Layer 7 of a small transformer language model trained on English Wikipedia (12 layers, counted from 0, width 96).
A neuron's activation on a vector x is SiLU(gate . x) times (in . x), where the dot is the dot product.

Input weights of the MLP neurons that the questions are about. A number n stands for n times 0.0011.
n43 gate: 53 4 31 -245 -45 45 -36 174 -239 -60 291 82 -132 -12 -143 -21 186 173 64 -87 32 107 -32 12 40 -47 36 58 -80 -21 4 199 -68 -105 62 41 89 16 126 76 33 -65 -4 132 -153 20 -72 262 -68 -24 -73 -116 -4 -209 -188 146 87 -186 -59 -85 -194 13 -108 -37 -52 -56 -111 297 -70 -44 120 97 221 141 170 163 -372 0 -24 138 84 -22 25 -292 330 461 147 -20 155 -8 0 125 -130 -117 52 101
n67 gate: -164 -186 312 120 136 -44 91 248 -73 -39 32 53 -202 110 -168 -24 -151 68 122 -39 -211 -218 -39 -77 16 142 180 214 -149 -256 -219 -239 -111 -285 45 -89 -91 255 -155 51 -112 16 -85 -77 89 -63 0 -71 -106 -50 -167 -24 -166 66 46 88 -114 -155 -31 -50 -55 -87 20 -157 101 -8 -86 -49 -41 101 -77 71 13 143 66 -23 -126 -4 -138 229 -28 -113 -112 120 84 -56 -105 -111 -144 -95 -55 -94 100 -114 253 355
n72 gate: 16 -211 118 -99 127 -165 -187 25 -91 -108 12 -31 190 -285 -68 50 -81 -41 218 -59 128 -157 -69 143 -20 114 -120 87 44 -17 212 -8 -28 -206 -21 -129 -4 -16 -175 -48 -69 167 -143 107 -112 32 110 -69 80 -67 -245 149 113 123 193 -77 0 -268 28 120 -4 -152 -44 203 156 96 36 -25 154 20 -79 97 9 36 -91 160 21 47 110 -130 238 -75 275 412 -262 -106 290 51 25 199 -4 67 86 4 -247 202
n91 gate: 40 -32 -140 -4 279 -134 -212 172 143 -59 132 -61 8 -32 -35 -181 -52 81 16 -47 -16 110 -28 47 -67 -209 -8 208 79 -4 -49 169 128 -72 49 -184 -196 27 -68 242 125 -136 -47 57 119 -43 25 200 -170 -281 189 327 139 74 144 -80 78 228 35 -42 228 -75 52 159 165 165 -106 -65 107 82 -94 96 262 -40 180 87 200 109 136 197 8 -236 16 -151 125 -68 -137 -128 4 228 55 190 -84 64 -98 -175
n96 gate: -104 137 -4 242 39 43 -8 -74 -23 247 -160 40 -54 257 -8 -24 -263 -85 -19 -246 -233 -12 -30 -86 -250 -59 -124 -112 -83 -211 -59 -61 152 -103 47 176 199 197 -46 -30 257 -57 108 -392 -8 -64 -48 27 -38 -252 -12 -93 -34 86 41 92 -16 -153 116 -169 34 -87 -49 54 -34 41 135 19 -20 82 -74 -217 74 -23 -52 124 27 -103 -107 -86 125 67 -69 -68 219 -11 -168 -122 -77 -46 -38 -181 238 72 -4 140
n141 gate: 147 -58 -16 12 76 93 -166 106 85 188 -62 148 106 54 -53 -124 -117 -34 0 -207 45 182 -99 -8 -66 129 -255 -21 70 17 -136 -25 141 50 119 -51 -200 65 238 -62 322 137 -227 -119 -106 21 -131 87 -21 166 63 -47 -99 158 -161 -292 188 4 -49 -149 -125 17 -50 21 65 196 -16 -229 21 -171 106 116 -98 12 -33 -131 280 -89 64 22 54 45 366 22 -67 -266 -49 -246 4 -133 -103 -194 42 323 -286 157
n177 gate: -44 -73 -171 -29 130 -146 -301 60 -7 -101 128 -60 -131 -123 155 11 44 -15 -4 132 -188 146 237 7 73 -188 120 -317 -268 -49 -71 118 -37 80 -11 60 -42 139 -74 -40 0 -55 161 -49 -86 72 -81 121 -192 179 -148 -41 7 4 -89 92 42 -70 -50 205 29 54 47 -71 86 -79 119 -105 162 104 64 -88 -79 -224 -7 220 -255 78 -291 -94 -22 4 -156 -108 126 213 58 -85 -137 -136 -80 57 37 47 -25 -29
n198 gate: 292 125 59 -21 196 215 34 53 -40 208 134 220 -207 -175 21 53 104 132 47 130 -123 -66 206 -72 -90 -150 -4 26 -55 40 -204 -9 -211 -237 57 -155 -72 122 412 21 -9 -9 -4 -62 79 -9 -77 202 -94 -164 126 137 116 -236 -255 4 351 143 -93 -141 39 -94 -43 -4 -30 140 -140 -207 -128 198 70 43 -240 47 8 76 110 -38 21 138 137 137 -188 -343 126 -9 0 25 -208 129 -90 192 152 197 -229 26
n216 gate: 124 241 -144 14 -18 62 11 -22 84 -28 133 35 -103 -25 -149 -37 -25 11 -259 -98 18 -279 -122 285 186 -10 57 -37 36 188 -67 4 115 -144 320 26 4 42 -261 -193 -11 -72 0 15 -181 -60 57 198 -111 -60 141 -217 68 -49 -101 -47 137 -195 28 15 220 -23 -136 -114 21 185 11 81 48 -35 77 -25 147 14 -81 -43 15 -21 178 62 111 260 4 -272 -124 0 -49 87 0 18 -79 -4 105 57 124 -100
n223 gate: 213 -19 77 -59 -38 38 196 89 61 -15 90 -43 0 -19 100 77 15 50 15 -55 0 -23 67 59 63 -255 -112 298 15 158 -120 109 274 71 27 -339 24 -7 272 313 26 79 99 -46 -100 7 83 49 156 -213 -114 112 -30 -269 66 68 0 4 118 4 38 208 79 -119 -159 111 -37 230 -12 29 77 94 258 87 -63 208 115 -171 -95 56 -64 66 175 -174 103 -113 85 106 45 0 -45 12 231 -112 151 7
n255 gate: 238 112 -207 79 8 -16 -8 55 193 -80 73 -249 158 -184 240 -135 35 -248 -100 75 -110 -24 77 45 27 198 180 -35 -141 -59 135 101 -66 -201 83 59 -57 283 -54 -54 -148 159 -125 71 -63 72 -36 46 -103 45 -70 -59 123 -30 176 -31 24 -178 23 -29 -35 -177 -219 110 -38 164 -133 0 32 -117 55 -73 -54 -193 -136 -91 154 -112 -210 -467 138 97 160 -85 78 97 61 41 78 -23 -31 -68 -66 -85 -57 -219
n43 in: 96 -168 -46 -168 70 41 121 75 -19 -97 55 -95 97 192 -22 113 -73 7 88 -254 87 -67 4 -11 -36 25 -36 4 149 282 135 -217 -139 303 86 -15 -8 -104 59 -156 81 22 118 -164 26 40 -35 -113 105 93 37 165 40 125 -274 -151 64 29 108 112 -88 -168 69 -4 86 14 32 138 86 -25 -22 48 -28 -136 101 126 251 39 -71 341 171 -180 -170 46 -11 -209 -122 160 -166 51 123 -34 125 113 133 142
n67 in: -380 -15 -52 45 39 -70 84 12 98 -15 146 -118 -55 19 83 -111 35 -187 -100 169 45 16 -69 86 99 -145 -266 -35 68 -271 228 -23 -31 123 39 43 12 60 81 38 174 31 139 -156 -75 87 -213 -92 57 108 -135 39 122 -79 145 131 87 -85 -30 65 42 -12 61 -203 23 -159 19 125 67 -150 110 65 210 -200 162 -4 341 234 -30 12 -107 180 233 97 -186 -119 72 0 -4 81 0 -115 193 233 124 -218
n72 in: -22 22 143 76 93 192 74 -49 -71 -199 -251 -57 -83 88 -98 -38 152 135 -88 126 105 -38 92 141 -114 -32 -139 -26 -40 79 -87 -15 15 11 109 125 -343 -119 -7 -99 -63 37 -54 64 -128 -117 70 -85 135 -36 -163 140 -99 -108 -68 -7 103 -18 119 -222 -122 154 -81 -188 -40 -7 -4 -38 -42 123 305 29 194 -48 101 22 -26 -240 -36 87 26 93 119 -201 -130 129 65 -225 45 -159 -230 -317 145 66 -4 -213
n91 in: -42 131 211 202 -11 -4 34 88 99 26 -232 263 -226 85 111 54 60 31 -251 -99 85 160 -146 -73 -156 105 48 -84 -85 -111 227 -60 90 -101 46 0 -368 44 -49 -178 -166 -60 18 -15 -27 189 -55 -116 204 -69 26 130 120 59 -91 8 35 267 195 24 -49 43 -89 27 -173 -200 -151 -96 35 7 4 26 -153 -109 -66 -144 -100 7 109 20 216 -41 129 -20 170 38 66 87 -144 -218 -30 -97 207 52 -118 -64
n96 in: 121 214 -201 114 180 -33 -47 -242 -104 -25 -120 108 96 -25 75 202 22 -122 -163 -43 -147 -203 130 -149 -61 -112 14 203 -118 -41 -52 -69 101 -101 -15 175 -129 103 -248 -115 175 15 18 -59 67 -172 -23 58 -169 -142 58 -208 25 -39 -4 139 -90 -11 -196 -23 36 -19 58 -63 214 157 -93 -33 97 -43 -63 174 31 145 114 -61 -26 -120 -11 155 -43 -310 70 -186 84 258 -96 -88 102 0 -183 56 80 29 82 112
n141 in: 136 -221 77 67 154 -55 -250 -59 -111 7 -119 310 -11 72 139 -138 4 -22 -76 -92 -186 111 -11 4 0 42 -208 -210 -32 197 227 -135 47 -253 215 30 -140 14 44 186 18 29 92 41 96 75 49 -40 -32 49 -77 56 58 89 39 11 -67 -94 -142 -27 -206 42 -162 74 14 46 11 -55 -104 64 -104 224 -210 -293 -263 -18 15 -32 -176 -116 -54 0 92 42 22 -36 57 -169 -175 -210 39 -60 -102 40 -14 72
n177 in: -11 77 -18 79 144 22 -139 120 41 -47 47 -4 -15 228 -61 154 -48 -167 -44 54 -112 171 -69 -143 -33 35 -141 -178 -235 -41 -45 128 -62 -44 -209 -37 -42 153 173 -80 -88 66 -228 -112 19 184 -38 -58 -119 -11 -51 4 178 182 46 143 102 92 193 304 132 225 -127 78 111 241 86 -45 -105 57 0 62 -231 -117 39 83 -75 127 131 -188 200 -104 85 -138 -188 234 -129 53 26 -146 -11 110 143 -18 18 -47
n198 in: -153 119 240 -23 -32 -121 -227 -77 134 78 -163 99 -8 0 -110 123 139 93 52 93 -55 381 210 -303 24 208 -20 45 94 -167 151 -16 178 24 -138 -134 96 252 -68 55 -60 -203 43 -114 -126 -98 -46 147 -91 -120 116 -142 -103 -70 131 156 201 159 -82 -8 76 8 75 49 -59 67 -20 -97 224 187 329 79 -107 48 -226 -63 -77 -42 66 0 -71 83 -64 113 4 239 -74 69 -268 -263 4 -29 16 99 -47 -20
n216 in: 56 153 37 71 -120 64 153 100 85 -137 188 87 -216 186 10 -57 -45 99 -21 -61 41 113 -163 -102 -97 -20 86 -4 -193 324 107 49 66 -132 64 118 76 -37 -42 -65 -49 98 -187 57 53 -38 -131 10 134 -176 84 68 -173 -259 71 49 7 -14 58 -99 -3 65 48 -227 24 10 20 107 71 334 213 -160 -30 97 -160 14 -103 30 155 -22 152 -30 -25 -109 -77 -52 3 -280 98 129 62 -25 112 55 -17 -83
n223 in: 68 -109 62 193 -75 0 92 -155 -11 -149 -88 -37 -104 -14 -247 7 120 -29 0 -158 -97 7 -134 72 88 -17 -171 -108 140 18 -319 127 109 127 130 -58 -162 -100 117 -161 170 64 -55 -270 58 -111 126 -63 31 -127 -263 137 35 -148 -14 78 22 0 114 11 -95 48 63 86 -118 -10 107 -86 -239 10 -47 -21 125 4 200 181 -14 -82 -7 -147 53 278 -43 -111 103 18 -24 -48 131 85 -77 -33 0 -151 90 -267
n255 in: -115 8 102 21 102 -94 173 168 146 -323 -80 0 -172 -42 120 -247 224 0 76 -268 -195 116 84 99 -17 290 -125 -13 -46 186 -61 -30 -50 88 -4 108 18 -95 17 42 242 114 -99 -64 26 0 -57 -105 -13 78 115 315 -189 251 155 -34 48 63 -182 191 -169 -53 -243 26 -182 -42 -54 73 -220 -33 -103 -173 176 -232 50 -17 -125 45 -204 -18 29 111 286 -385 119 -55 -54 16 110 148 100 -9 13 50 -170 269

Each question shows a token from some text and the vector x that enters the MLP there. A number n stands for n times 0.0081.

"ers": -62 113 69 -79 216 -122 -35 -168 -98 -11 -183 -27 -41 -37 -30 -139 -77 -64 -130 -106 8 -66 46 -226 179 86 52 -85 -54 -27 114 -248 69 77 -214 178 -184 -81 -151 -88 -160 -78 16 -39 -66 -13 6 128 6 -167 203 63 96 -10 -145 -105 37 -59 -125 76 171 102 36 -64 145 41 106 32 102 35 -5 -69 -195 -12 110 -57 134 -196 80 -54 -176 -193 -31 -312 -101 -141 13 -13 -16 -44 75 66 -162 33 -178 -79
Which neuron lights up most? n91

" T": -78 22 23 10 88 -115 16 -150 -38 -93 -74 88 -59 -55 -133 -66 121 1 126 -72 -117 -100 -262 15 34 -108 -8 11 129 -269 -2 -107 -16 -32 11 121 -45 -103 -72 8 -71 4 -30 -147 -17 -80 -232 79 17 3 23 111 -68 139 -175 -126 -28 -178 71 5 170 52 -15 -117 -29 -211 -70 48 -107 -90 320 -18 -100 -6 7 -33 18 -28 -39 -103 -13 -92 -50 -158 -52 -33 11 165 28 -149 6 284 -49 -89 -75 37
Which neuron lights up most? n67

" M": -13 39 87 -14 55 -96 107 -282 -27 7 1 124 -79 7 -4 42 21 -95 129 -30 -52 -34 -349 -113 58 3 36 -14 -4 -162 -29 -125 54 262 -56 48 -81 -52 -51 6 -143 50 5 -77 -138 -118 -270 74 81 -9 109 73 31 175 -250 -216 -120 -169 96 35 95 95 -2 -44 -18 -22 -139 121 -33 53 81 15 -18 -44 17 -60 47 -44 -85 -175 7 -145 -23 -110 -111 -109 -71 31 -32 -217 7 244 14 -30 -53 11
Which neuron lights up most? n72

"le": 7 63 33 -27 149 -209 -60 -161 -26 32 -243 -166 -296 -99 -21 -156 3 -129 -191 7 0 -79 -41 -285 34 22 47 43 -61 -64 -97 -117 -94 160 -102 56 -113 -141 4 50 -133 -56 -123 -24 -182 0 -2 35 175 -33 140 99 111 91 -87 -50 -49 -45 -176 43 141 61 73 113 136 -99 42 68 111 -4 19 17 -231 -53 -8 -160 151 -306 -66 -23 -57 12 -50 -263 -128 -286 -12 49 66 -150 20 51 -156 106 -59 -24
Which neuron lights up most? n141

" s": -9 83 122 -91 53 -141 157 -148 -138 95 119 56 104 -70 -158 -16 116 -83 -73 -13 -109 42 -220 -50 -51 20 -136 63 -38 -142 -93 -91 25 0 93 192 -50 -114 35 60 -84 -25 -45 -135 -120 51 -73 -62 15 76 82 41 -146 114 -223 -195 -38 -123 37 93 150 26 115 -269 17 65 -80 151 196 8 130 -18 -33 -20 44 60 -104 -137 -100 -269 -118 -322 53 -32 -136 -132 -20 139 133 124 -42 157 -47 -213 -190 82
Which neuron lights up most? n198

"au": -101 88 -69 2 219 -224 -11 -100 -71 -67 -196 -208 -98 -82 -152 103 49 -141 -36 -26 51 -150 -126 -171 257 -140 -13 -47 82 58 -102 -122 -137 195 -85 216 -75 -98 -129 -136 -124 -94 -19 -38 -168 -54 -1 42 261 44 -36 70 121 -35 -141 -16 6 -71 -2 161 108 50 17 76 171 -142 -70 16 130 3 87 -36 -49 -39 -37 -24 113 -140 -12 -134 17 -84 -170 -232 -261 -147 73 52 -10 153 -84 74 -314 27 -180 -31
The two highest activations, in order: n72, n141

"i": -15 -40 301 -17 95 -143 0 -61 -127 -215 131 71 -87 28 -83 4 31 -171 63 -106 -1 -132 -8 -124 48 -86 -52 52 -111 -150 -25 -236 -78 185 85 96 -12 -33 -55 27 -85 -177 88 -15 -42 -269 -18 63 40 -139 231 22 -62 179 -176 -13 -143 -118 37 12 60 16 -89 -30 117 -168 29 271 -84 -131 198 20 -82 33 141 92 320 -86 -107 87 -1 -115 -224 14 -94 -75 -28 12 50 -49 182 111 -243 89 -93 179
The most active neuron and its activation: n43, at about 1.2

"er": 90 -6 31 93 74 -47 48 -286 57 -45 -207 22 -50 -100 -17 -107 -22 -315 44 73 34 -105 42 -189 215 69 62 -4 27 -52 -165 -160 42 83 -266 167 -73 -8 -75 64 -51 -50 69 2 -94 -95 -134 100 74 -238 89 120 150 53 9 -144 -69 -97 -9 -87 174 148 -52 -134 17 -107 -37 135 158 45 -1 37 -158 -79 151 -166 105 -308 8 -181 -113 -11 -89 -209 -8 -226 1 77 122 2 156 77 -151 22 -159 -92
The most active neuron and its activation: n177, at about 0.27

"21": -65 96 -24 -74 127 -113 -2 -233 86 72 -84 30 -177 -6 -16 72 -10 -132 13 -105 185 -20 -65 -137 114 -120 -102 105 12 -89 -142 -166 -1 220 71 130 -168 -167 88 181 -81 -188 -187 -22 176 -31 -96 147 40 45 69 -70 14 -96 -133 -225 90 -27 89 247 83 34 43 54 14 -102 5 149 35 -45 -24 184 -230 -115 -5 44 37 -57 -64 -151 -233 -114 -141 -111 -110 -88 98 -18 132 117 56 159 -150 -14 46 -201
The two highest activations, in order: n255, n72

" |": -58 38 33 -120 6 -52 241 -230 47 32 -105 85 -76 102 -20 -11 10 -111 19 -42 -7 -125 -28 -276 36 92 -35 -71 6 -137 -104 -131 119 10 29 115 -286 -220 -10 89 -55 -23 43 -30 -91 -19 -182 109 133 38 162 5 135 96 37 37 -118 28 -52 104 145 148 4 -111 206 -232 -70 110 21 14 76 16 -66 -12 -82 -57 36 -94 -205 -131 -12 -199 -63 -251 -103 -89 54 92 66 39 -111 108 -20 -99 5 -155
Which neuron lights up most? n198

"ar": 79 28 -51 -121 106 -59 -69 -182 -166 -163 -65 -83 20 -174 -13 -81 39 -280 -124 85 -154 -263 -70 -235 72 -98 -44 -116 -152 -54 -60 -186 30 59 -8 -51 -37 -19 -118 10 -17 -49 -74 -145 -149 147 -128 -70 89 53 37 123 193 23 -20 -211 -137 -60 -117 13 198 279 -63 -5 64 -147 37 167 175 42 37 -53 -210 -135 3 -56 -15 -140 38 -256 192 38 -128 -143 -213 -33 -14 -36 107 69 -58 -52 -211 37 -32 -40
Which neuron lights up most? n177

",": -98 122 162 -161 151 -125 122 -102 41 24 -150 41 -95 -47 -147 -71 165 -208 -14 -154 -153 -62 -35 -284 -23 57 65 -103 -6 -113 78 -218 188 98 -20 62 -158 -95 84 185 -101 11 -19 163 -69 -101 -277 203 97 -10 161 49 57 11 -93 -14 -277 -24 20 185 104 104 -96 -95 84 -141 64 188 237 -34 10 -51 -101 -96 -77 103 45 50 -28 12 -1 -64 -21 -161 -179 -44 72 -70 93 57 57 28 -22 -23 56 -109
Which three neurons fire most, strongest first? n223, n177, n72

" S": -75 29 189 -73 35 -127 21 -130 -131 -62 39 8 -13 44 -142 12 -52 -35 113 27 -121 13 -299 6 6 -15 -7 34 0 -89 22 -147 69 0 56 83 -155 0 -95 4 -58 -47 -62 -2 -75 23 -179 56 75 27 51 188 -85 79 -214 -159 -190 -154 77 -37 180 44 -21 -300 128 29 -12 152 10 5 159 -94 -22 -16 71 94 59 -129 -92 -169 -164 -238 54 -134 -50 -224 -35 125 84 72 -8 242 -39 -77 -68 70
The most active neuron and its activation: n198, at about 0.53

".": -147 238 -20 12 119 -115 12 -141 46 44 -68 285 -55 -248 -55 -83 23 -191 -65 44 -72 -162 96 -64 -9 95 -140 -94 -261 -77 -165 -4 -58 -65 48 190 -189 -161 47 207 22 92 -65 59 5 -11 -1 148 240 -151 216 76 296 95 -43 -97 -149 -137 17 -129 31 103 48 32 9 -77 -57 197 138 -11 140 -72 19 -388 -94 30 119 -26 -129 -160 -127 -22 -94 -18 -46 25 102 63 93 -120 -33 88 -12 150 91 -31
Which neuron lights up most? n255

"'": 169 141 -62 -128 245 -170 142 -159 -153 10 -103 -28 91 -136 78 -55 103 35 -80 1 -149 -76 -123 -289 -70 159 76 136 112 72 6 -214 64 70 131 178 -134 -56 -1 -53 -115 95 -71 -53 -189 -36 -200 17 229 241 22 70 31 52 -59 27 21 -149 -13 53 50 129 -7 -40 77 -195 38 71 92 62 121 -66 -331 -181 74 -12 132 -47 46 -166 -143 -34 41 -148 -253 -159 25 7 -49 -45 25 48 -24 23 -45 -154
The most active neuron and its activation: n141, at about 1.5

" be": -143 38 39 -127 24 -129 86 -12 -220 54 -103 64 -60 -3 -154 172 68 -157 -66 -103 61 -256 -51 -170 -21 179 117 -115 10 -106 -200 -65 35 202 132 83 -118 47 91 106 -56 -39 26 -40 -75 -161 -268 -18 7 -13 192 -33 -243 132 -33 -48 -119 37 3 -74 -44 314 73 -20 -76 -23 -48 58 208 -187 50 -15 6 49 182 -281 -84 -28 197 110 -131 -91 -202 -181 -151 -168 59 23 58 21 42 117 -95 -42 -106 -268
The two highest activations, in order: n177, n255

" g": 180 64 4 11 22 -51 43 -213 -129 182 -57 118 47 81 -87 -14 154 -95 -139 40 14 -77 -48 -165 -57 -45 30 16 13 -225 41 -96 39 64 53 138 -68 107 -79 253 23 -79 96 -214 -91 -84 -183 -20 -47 -1 56 112 -56 0 -138 -33 47 -52 91 143 80 151 72 -169 -137 -49 15 225 52 120 148 6 -81 85 31 -13 63 25 25 -180 -4 -258 -16 -69 -128 -222 97 99 26 8 -44 246 -218 -166 -44 -51
Which three neurons fire most, strongest first? n255, n96, n72

" ": -36 34 155 59 145 -79 77 -159 53 96 11 -30 -79 -30 7 145 101 -204 39 -153 10 25 -39 -29 -101 -101 -65 -58 -66 -32 -124 -123 0 93 90 170 -196 -55 20 19 -17 -95 39 -12 73 -106 -92 66 194 145 293 -65 -8 19 -133 -98 -24 -315 -38 172 74 -19 17 -98 94 -62 -49 131 143 -213 271 34 -188 -18 4 -90 125 -31 97 -311 -87 -57 -27 -97 -104 -137 67 -1 -37 178 22 203 6 -110 67 -212
Which neuron lights up most? n216

"in": 45 35 79 77 69 -123 -1 -88 -57 -117 -170 5 -121 8 -31 -82 13 -39 -109 52 93 -111 92 -116 65 13 -83 -50 -46 -61 107 -4 13 41 -198 158 -65 -67 -38 -78 -186 -110 12 -42 -172 47 -288 93 192 -197 205 -104 -104 -39 -123 -114 -148 -43 -87 181 121 168 18 52 197 -17 81 88 -26 115 149 -254 -359 84 57 82 101 -286 28 -168 -5 -34 -63 -243 -157 -52 65 18 149 66 93 71 -183 13 -141 -33
Which neuron lights up most? n216

"6": -17 119 161 49 35 -94 -100 -154 -107 -60 -121 187 -81 31 27 -13 85 -232 86 -79 84 -160 -108 -8 15 -52 -3 -24 -17 27 45 -179 -84 124 38 88 -212 -207 79 130 -50 -142 -95 35 55 80 -75 152 -75 248 103 3 -99 74 -151 -58 -31 -109 -47 83 47 276 -2 28 50 18 -86 38 115 -232 21 147 -47 122 -32 8 59 56 26 -273 -131 -117 -114 -145 -176 -62 140 -156 -52 124 -32 183 -91 -99 147 -221
Which neuron lights up most? n198

"ain": 21 74 -246 -31 242 -112 -4 -170 -73 -123 -152 14 -249 -45 -224 143 -43 -59 -135 -64 124 -208 75 -49 69 -35 187 42 -186 87 -33 -145 3 65 66 10 -213 -67 -79 8 -9 -34 -45 -26 -29 -56 -35 23 21 60 -60 203 130 110 -73 -96 -86 162 -73 -136 170 157 -68 -134 42 0 -74 160 148 33 83 -30 -138 -54 78 -45 139 -309 56 -259 163 -28 -33 -260 -333 35 -16 120 -41 -116 129 62 -169 -16 -53 -84
Which neuron lights up most? n216

"art": -21 106 217 -1 -159 -137 12 -154 -149 -176 10 20 -136 -58 -198 138 -75 54 -100 -116 2 -170 -81 -21 32 76 117 -104 89 -130 38 -199 60 264 -164 120 -113 -157 -2 -21 -311 -64 -3 -15 44 -28 -85 74 253 -9 23 153 -68 186 -212 -207 -92 -34 -75 -172 189 153 47 -35 31 -75 119 104 30 -155 31 -146 -194 52 -24 -32 237 -165 -13 -84 70 -29 79 -96 -173 -2 18 8 -106 0 214 79 -163 186 -25 -11
The most active neuron and its activation: n96, at about 0.4

" of": -45 -5 -94 -31 217 -152 169 -149 -114 118 -171 -3 -188 -29 -11 46 16 -154 -31 -174 -18 -74 -21 -227 75 53 -93 -30 62 -99 3 -40 228 140 46 136 -105 -95 -101 186 -136 -81 66 143 -220 -46 -209 183 80 84 42 108 -180 -4 80 46 -145 44 -168 1 152 28 -195 -73 -54 26 -177 -9 32 -155 218 22 -169 -101 48 -88 -50 9 -161 -9 -88 -67 -132 -174 -267 -77 84 44 35 24 -114 58 59 -155 -92 -179
Which three neurons fire most, strongest first? n43, n255, n223

"ress": -59 133 117 -41 91 -176 111 -153 -1 -21 31 15 -10 79 62 -19 -49 -176 -248 -52 -89 -144 -52 -156 52 -26 83 36 46 -126 113 -133 149 192 68 49 40 -76 -75 284 -157 -100 128 46 -87 -46 -222 53 114 -51 152 46 192 -121 -30 -108 -108 -44 -89 -244 113 118 66 43 55 -37 5 123 122 -35 60 72 -207 -47 169 -155 -23 -181 90 -219 57 49 -100 -312 -57 -107 125 5 83 245 -21 89 -181 -240 -96 -7
Which neuron lights up most? n216

"a": 65 105 69 36 241 -93 -63 -206 17 14 -111 66 -222 14 -32 -64 82 -19 27 -17 -15 -65 -94 -251 245 53 -43 55 -45 8 -169 -80 34 179 -33 241 -45 -85 -140 32 -107 -160 -115 21 -83 9 -121 77 126 -17 198 1 94 26 -154 -42 5 -36 -48 103 177 51 -71 69 136 -167 -132 71 142 -27 119 -31 -125 37 7 83 48 -124 -56 -161 -94 -60 -84 -254 -172 -290 127 102 -9 -5 -60 106 -53 92 -218 -80
The most active neuron and its activation: n198, at about 0.99

"s": -97 126 112 -45 221 -140 -57 -51 -133 -29 -55 39 36 10 71 -36 -160 -167 -155 16 -70 -55 -103 -325 4 48 -17 36 85 -35 -161 -124 21 -4 -100 190 -203 -104 -23 40 -81 -77 25 -110 -145 -13 -87 39 76 -147 210 130 54 -122 -10 -15 -12 -32 -38 161 230 25 -34 -152 165 -44 93 152 198 -60 -41 20 -56 19 231 -179 57 -167 170 -1 -97 -100 32 -233 -220 -159 192 32 64 172 -142 49 -83 -131 -89 -92
Which neuron lights up most? n91

"4": 3 171 153 -25 -142 -31 -26 -155 -36 -114 -172 205 -121 -14 96 18 43 -197 77 19 -71 -103 -164 -66 125 -24 -9 54 2 46 131 -215 -22 123 45 33 -200 -106 262 146 -151 -66 -82 10 -96 28 -240 152 -119 38 2 53 -109 52 -175 -9 -12 -75 -101 44 50 278 45 -107 157 -165 -83 53 207 -255 110 109 9 64 -96 -96 48 -29 -26 -160 -151 -217 -95 -101 -163 -40 172 -104 4 -6 -22 149 -60 -120 -37 -103
Which neuron lights up most? n141

" Ar": 225 -50 88 31 274 -169 -61 -106 30 -16 -180 8 -86 -56 -38 145 1 -104 57 16 -12 -62 -258 -244 40 -48 -2 -45 -67 -164 -73 -135 0 175 -4 139 -208 -18 -19 -70 -189 50 -146 -61 75 -32 -54 -22 112 -26 14 170 10 234 -96 -151 -25 5 11 30 189 47 29 -112 115 48 -80 205 98 46 95 -133 -133 63 82 47 31 -109 37 -148 71 -326 -116 -124 -91 -58 -66 123 47 171 13 138 -235 -81 -29 -34
The most active neuron and its activation: n91, at about 1.4

" p": 1 188 177 -6 124 -68 10 -196 -56 144 -113 146 5 -50 -100 -43 79 -82 9 -124 -51 -135 -208 -66 53 -255 35 -79 37 0 -112 -96 -36 -45 -83 112 -135 -95 -61 88 -142 -85 99 99 -78 -25 -197 10 -37 -46 76 105 -135 110 -62 -76 -28 -147 -25 -134 0 115 63 -193 13 66 -30 236 86 -88 94 28 -144 -41 -144 101 -41 -30 -2 -78 108 -127 -276 -23 -138 -222 91 69 -55 128 6 246 1 -98 -196 66
Which neuron lights up most? n216

"\n": -36 90 163 122 64 -48 112 -223 -4 32 -110 183 -63 59 -47 -57 226 -222 158 46 -47 -239 -37 -165 41 -45 -181 -99 115 11 39 -106 72 63 0 85 -43 -83 68 -6 20 38 22 -64 94 -61 -254 167 9 -6 109 84 63 129 -146 36 -145 -51 -125 166 216 80 65 -247 285 -23 61 15 92 -4 110 -65 -245 -114 83 59 -92 -107 12 20 -80 -72 47 -166 -152 -117 87 188 52 -66 -41 30 -65 -94 88 -301
Which neuron lights up most? n177

"*": -145 167 79 23 159 -108 52 -147 49 -27 -92 144 53 -116 -20 -59 -22 -189 -25 -193 28 -126 -58 -122 -47 -13 -63 15 72 -13 -30 -174 69 199 -7 81 -294 -139 -17 44 -90 -94 -53 -25 -74 -2 -224 153 197 37 208 -53 60 -83 20 -108 -76 -24 -65 222 72 26 0 -215 215 -145 32 148 63 110 34 28 -241 -51 115 52 56 -172 66 -164 -115 -190 81 -172 -40 -73 2 11 112 90 -94 143 -116 -19 2 -202
Which neuron lights up most? n91

"at": -66 52 153 35 176 -163 0 -176 -137 -52 -87 2 -67 134 -151 -129 -130 -1 -123 212 74 10 14 -89 124 -28 79 -150 191 81 -72 -187 147 40 11 104 -125 85 2 125 -377 -183 -3 -298 -138 -23 -192 47 30 10 153 -8 81 48 -14 -80 -33 58 24 14 152 -117 -13 29 144 -101 36 109 2 -64 8 -39 -145 -49 51 -83 159 11 -111 -127 159 -90 -79 -140 -211 -151 223 14 239 62 95 84 -267 -176 -114 -20
Which three neurons fire most, strongest first? n96, n91, n223

" E": 22 125 40 55 62 -85 32 1 -31 25 26 -50 -103 -45 -110 -14 44 -19 205 -22 -116 -111 -398 -101 -9 54 -46 12 -39 -147 -12 -101 -104 113 -58 148 -51 -180 66 36 -88 -76 1 -88 -21 -126 -144 91 183 -3 18 234 -62 233 -64 -132 -78 -225 -99 -102 137 85 -60 -160 147 3 -73 89 40 -123 116 -27 -32 44 -47 -43 107 -113 -120 -131 93 -118 -61 -79 -168 -170 -66 82 91 -55 -56 209 -119 147 99 -13
The most active neuron and its activation: n67, at about 0.63

"76": 75 47 -36 148 -45 -140 -51 -118 -83 10 -143 186 -160 50 46 -112 126 -218 1 -159 118 -52 9 -8 77 -64 -9 -59 95 -19 126 -209 25 109 -1 41 -151 -313 162 137 -232 -121 -99 -87 27 52 -103 190 0 -10 32 125 66 145 -183 -209 8 -110 -119 6 77 226 46 51 -33 -63 -69 241 156 -80 33 -11 -40 -50 -103 -49 -39 -175 31 -51 -41 -84 -27 -119 -115 -55 41 -69 32 12 16 193 -43 -126 57 -150
Which neuron lights up most? n198

" W": -18 145 128 -209 -7 -89 71 -57 -26 -54 18 276 -32 3 -66 -139 -34 -87 -9 -9 -86 -49 -352 -78 58 -6 70 78 78 -193 -18 -217 -12 73 -34 141 -73 59 25 -9 -83 16 111 -59 -80 -10 -179 43 108 60 -11 139 -26 47 -200 15 -138 -13 -20 -26 98 -4 -20 -123 124 -1 -77 91 57 -160 150 -18 -90 -135 -39 -50 3 -82 -93 -145 -69 -172 -30 -202 -99 -64 -88 93 -61 -89 -4 265 -160 -13 41 -24
The two highest activations, in order: n67, n223